Layer 6 of a small transformer language model trained on English Wikipedia (10 layers, counted from 0, width 96).
A neuron's activation on a vector x is SiLU(gate . x) times (in . x), where the dot is the dot product.

Input weights of the MLP neurons that the questions are about. A number n stands for (n - 500) times 0.00057.
n69 gate: 291,670,620,585,492,567,341,660,612,588,504,263,428,598,318,612,445,388,368,475,488,583,260,359,524,586,560,388,605,405,707,476,756,528,613,387,556,739,444,553,647,426,795,394,450,800,340,151,748,633,520,297,724,745,378,524,446,520,548,492,767,536,418,335,516,488,375,623,448,696,488,544,492,492,540,524,433,488,575,332,516,592,263,429,592,540,459,480,359,587,388,595,516,214,408,468
n117 gate: 505,374,760,551,519,354,583,449,140,795,691,324,204,571,670,574,669,468,658,448,448,572,393,213,542,518,607,787,542,500,313,297,371,344,397,715,579,652,384,355,410,325,389,382,545,591,363,426,580,243,313,463,384,450,377,358,404,767,523,550,785,676,755,659,695,538,257,420,560,406,668,413,454,671,458,865,706,403,563,732,328,681,407,318,722,528,613,453,375,266,546,546,367,668,593,579
n201 gate: 341,319,543,238,396,415,568,547,700,441,444,473,666,834,434,427,454,551,541,757,517,421,530,650,504,646,500,427,642,568,586,661,479,724,522,625,496,521,296,702,509,513,657,542,192,764,409,244,318,513,169,436,585,504,445,732,333,365,611,508,504,721,409,433,557,539,126,391,291,426,359,398,474,330,687,564,551,445,606,244,547,521,479,295,372,254,417,552,564,344,475,597,496,204,572,466
n229 gate: 361,500,666,520,640,436,516,496,556,391,593,440,488,636,691,516,476,161,567,698,479,592,573,609,500,689,415,585,549,540,431,448,544,556,471,463,326,395,435,594,484,450,520,437,523,564,471,698,438,520,492,420,460,504,313,756,296,347,633,488,541,383,582,575,252,508,447,463,464,414,236,412,282,629,24,641,764,556,765,360,516,314,451,591,351,492,236,409,301,428,424,349,464,816,734,581
n69 in: 666,417,467,326,567,552,300,406,742,361,463,396,451,613,468,459,520,541,548,357,379,275,516,500,558,616,385,640,363,349,488,328,611,252,238,401,673,314,447,313,693,458,537,592,425,581,504,496,246,401,537,316,533,614,674,484,508,186,521,593,466,238,730,645,492,571,454,446,496,671,653,467,397,471,631,467,350,512,974,345,364,714,566,403,504,647,634,332,376,244,594,468,322,404,635,479
n117 in: 331,633,381,615,545,315,421,575,303,539,765,398,544,330,742,280,708,610,556,545,509,155,412,600,588,380,668,368,389,626,558,605,342,391,451,660,276,348,65,522,208,374,653,547,631,357,491,579,607,442,513,469,557,509,751,539,591,544,764,345,473,667,540,465,459,598,438,254,623,254,527,631,263,325,311,535,630,596,619,774,566,703,332,401,469,483,540,496,566,522,797,322,526,500,293,491
n201 in: 249,729,496,425,546,379,500,590,442,410,314,539,558,445,556,640,720,385,484,626,345,534,368,317,517,657,467,434,625,655,387,672,504,778,250,542,496,575,578,492,513,551,537,359,155,330,268,504,563,608,400,770,414,683,565,365,309,349,277,326,555,492,567,690,335,395,575,445,591,542,314,570,710,611,541,664,582,652,560,370,529,438,566,269,496,615,365,895,550,488,516,654,451,536,776,591
n229 in: 408,560,305,560,448,513,483,555,407,441,662,424,432,250,447,776,412,356,451,336,517,710,437,771,623,426,623,568,466,588,723,390,572,492,513,641,669,390,589,406,435,348,736,661,508,404,266,513,569,675,389,799,373,513,571,567,356,790,559,243,509,382,358,571,630,427,346,875,411,522,738,534,335,200,521,386,617,635,544,401,364,640,521,359,563,142,608,578,449,408,643,354,375,616,390,344

Each question shows a token from some text and the vector x that enters the MLP there. A number n stands for (n - 500) times 0.0088.

" ": 440,503,538,488,447,463,612,562,529,511,595,578,441,722,448,578,332,676,212,682,390,367,707,415,230,382,489,651,501,374,562,269,622,651,596,751,311,623,590,534,512,517,571,346,455,327,569,555,635,413,557,689,353,674,309,317,442,631,518,488,512,226,544,589,654,529,650,566,453,272,524,515,421,637,602,441,387,532,375,596,543,517,506,570,640,442,569,392,508,351,367,279,741,361,390,562
The three highest activations, in order: n201, n69, n229

"s": 635,577,378,594,362,270,573,465,415,153,636,739,454,683,405,522,500,539,482,610,450,510,540,466,320,392,486,215,512,325,454,526,771,576,528,410,661,686,593,611,652,436,454,390,571,510,528,587,602,414,529,680,545,541,561,482,417,609,629,462,637,422,464,491,655,444,444,506,533,371,402,669,372,586,374,361,559,422,510,440,477,626,626,567,331,155,594,335,494,394,670,503,478,441,572,590
The three highest activations, in order: n229, n117, n69

" P": 614,501,427,489,516,553,576,603,403,435,694,868,318,616,547,531,497,491,273,437,555,509,753,574,540,459,568,567,608,355,550,410,641,454,547,479,371,621,640,700,601,643,547,412,599,532,353,563,607,514,601,501,396,586,480,456,478,370,470,390,554,522,513,392,417,562,260,594,611,376,537,520,295,484,405,466,386,458,591,667,381,333,474,368,464,357,425,557,627,399,475,476,567,259,397,369
The neuron with the highest activation: n229

" of": 398,490,381,293,472,505,641,610,477,363,471,694,595,438,438,487,322,719,559,528,429,646,601,484,488,262,581,411,643,409,321,658,523,621,445,599,545,470,556,379,426,361,570,505,509,320,294,392,413,631,771,357,591,662,460,554,480,529,414,481,567,400,307,467,229,766,562,574,677,444,612,504,357,457,394,635,470,599,394,717,597,446,663,635,546,414,398,437,548,307,574,492,557,654,692,187
Which neuron fires most, and how strongly? n69, at about 0.22

"c": 388,501,551,377,586,340,419,722,520,338,482,622,374,597,499,664,449,533,182,533,627,646,387,306,530,357,593,475,398,465,388,719,719,562,440,661,471,501,614,596,582,551,396,401,293,411,635,666,465,523,730,487,542,703,672,590,521,702,639,398,466,456,352,511,595,514,526,615,730,388,429,404,446,442,505,358,338,544,330,708,351,566,698,417,385,544,524,569,571,399,493,129,485,386,434,589
The neuron with the highest activation: n69

"1": 385,466,499,593,569,588,551,576,410,512,395,731,407,389,468,392,628,761,231,778,468,477,588,553,344,454,411,712,519,509,512,422,608,581,608,437,420,585,547,399,563,512,565,431,436,301,557,429,461,452,594,786,312,699,500,277,617,596,588,445,729,210,409,701,608,458,594,553,459,309,384,470,477,664,473,421,481,374,372,452,470,539,536,566,723,397,386,447,539,348,469,326,727,352,588,384
The neuron with the highest activation: n69

"oc": 478,488,406,328,760,449,428,332,439,390,406,287,455,454,392,706,636,597,632,677,618,631,487,553,635,534,577,421,602,479,187,484,664,600,558,484,411,292,414,385,567,548,431,346,443,624,600,611,466,724,437,565,368,565,824,445,485,481,451,520,498,530,611,627,709,440,370,519,425,298,501,464,267,371,476,596,413,541,660,435,734,565,455,792,517,631,746,592,599,416,503,249,304,413,327,571
Which neuron fires most, and how strongly? n229, at about 0.11

"n": 540,375,518,421,411,301,347,700,397,226,450,703,565,362,604,448,547,465,183,596,585,740,523,405,566,382,655,376,648,320,538,552,706,626,443,561,485,463,489,588,608,468,411,499,472,271,450,579,580,263,603,575,510,770,471,521,274,649,669,473,603,392,416,641,422,485,601,469,497,466,560,385,626,563,552,405,475,710,414,462,321,661,470,430,466,472,384,390,579,485,519,362,698,577,471,586
Which neuron fires most, and how strongly? n229, at about 0.084

"il": 371,486,327,600,490,401,362,536,597,325,426,626,340,427,418,460,604,639,268,553,588,442,224,358,567,306,568,597,526,507,276,550,410,551,541,399,513,602,425,549,609,380,623,694,499,756,383,783,701,264,652,450,449,574,399,516,360,542,570,501,769,489,500,438,555,514,459,569,525,514,583,335,563,367,636,511,615,639,474,507,722,693,473,384,420,569,479,350,632,332,509,614,523,178,555,625
The neuron with the highest activation: n69

"m": 310,407,364,632,306,501,763,585,495,317,749,598,390,637,628,493,621,748,532,436,503,567,492,496,564,355,663,707,445,308,535,333,518,745,388,569,447,566,482,411,462,476,424,334,640,378,453,346,532,470,464,703,144,577,560,653,347,443,509,571,744,674,829,457,583,509,472,713,533,485,476,531,438,359,570,415,549,429,589,658,568,310,465,393,335,360,543,477,415,505,406,323,533,300,556,456
Which neuron fires most, and how strongly? n117, at about 0.97

" r": 297,513,531,602,340,410,447,656,380,391,579,648,155,379,549,323,192,667,376,442,513,490,538,507,408,484,629,540,591,345,499,481,693,601,336,649,328,470,751,466,451,575,553,552,636,408,575,814,638,599,540,508,384,703,474,564,554,477,492,236,464,660,655,397,562,527,488,516,595,565,583,440,345,477,659,557,643,501,527,463,517,145,340,672,509,431,578,541,653,410,492,497,439,484,497,415
Which neuron fires most, and how strongly? n69, at about 0.18

" d": 522,446,639,498,419,445,716,491,414,304,548,653,355,620,385,446,370,674,26,499,459,619,528,464,476,510,643,410,463,295,382,365,406,414,569,630,398,600,518,573,512,526,586,292,596,405,448,774,624,640,586,573,451,636,461,620,494,324,460,494,489,513,504,555,589,505,473,803,783,489,456,622,465,429,433,570,418,418,556,565,593,321,413,574,468,413,595,506,660,291,551,286,649,565,472,506
The three highest activations, in order: n69, n201, n229

".": 413,641,416,235,330,624,614,625,574,446,481,418,442,637,452,336,531,517,517,390,563,594,603,429,687,381,538,597,518,411,633,466,634,297,463,279,417,585,386,509,575,487,464,501,327,377,571,457,559,284,764,520,435,390,557,366,253,549,318,454,731,668,640,686,576,684,479,566,779,571,377,177,314,356,627,418,628,400,516,657,401,662,711,414,615,542,595,569,602,471,446,582,478,330,667,426
Which neuron fires most, and how strongly? n69, at about 0.23

"f": 413,486,482,543,415,189,623,610,586,348,622,567,602,291,446,408,239,388,380,343,449,559,564,584,592,302,632,581,616,427,384,775,482,555,511,353,392,504,520,550,945,498,351,376,617,351,528,473,496,411,456,525,471,545,523,727,632,427,775,665,386,431,615,417,342,577,663,463,589,475,534,400,517,469,569,389,294,599,593,650,350,590,410,303,465,420,436,437,545,730,577,595,536,426,550,504
The neuron with the highest activation: n201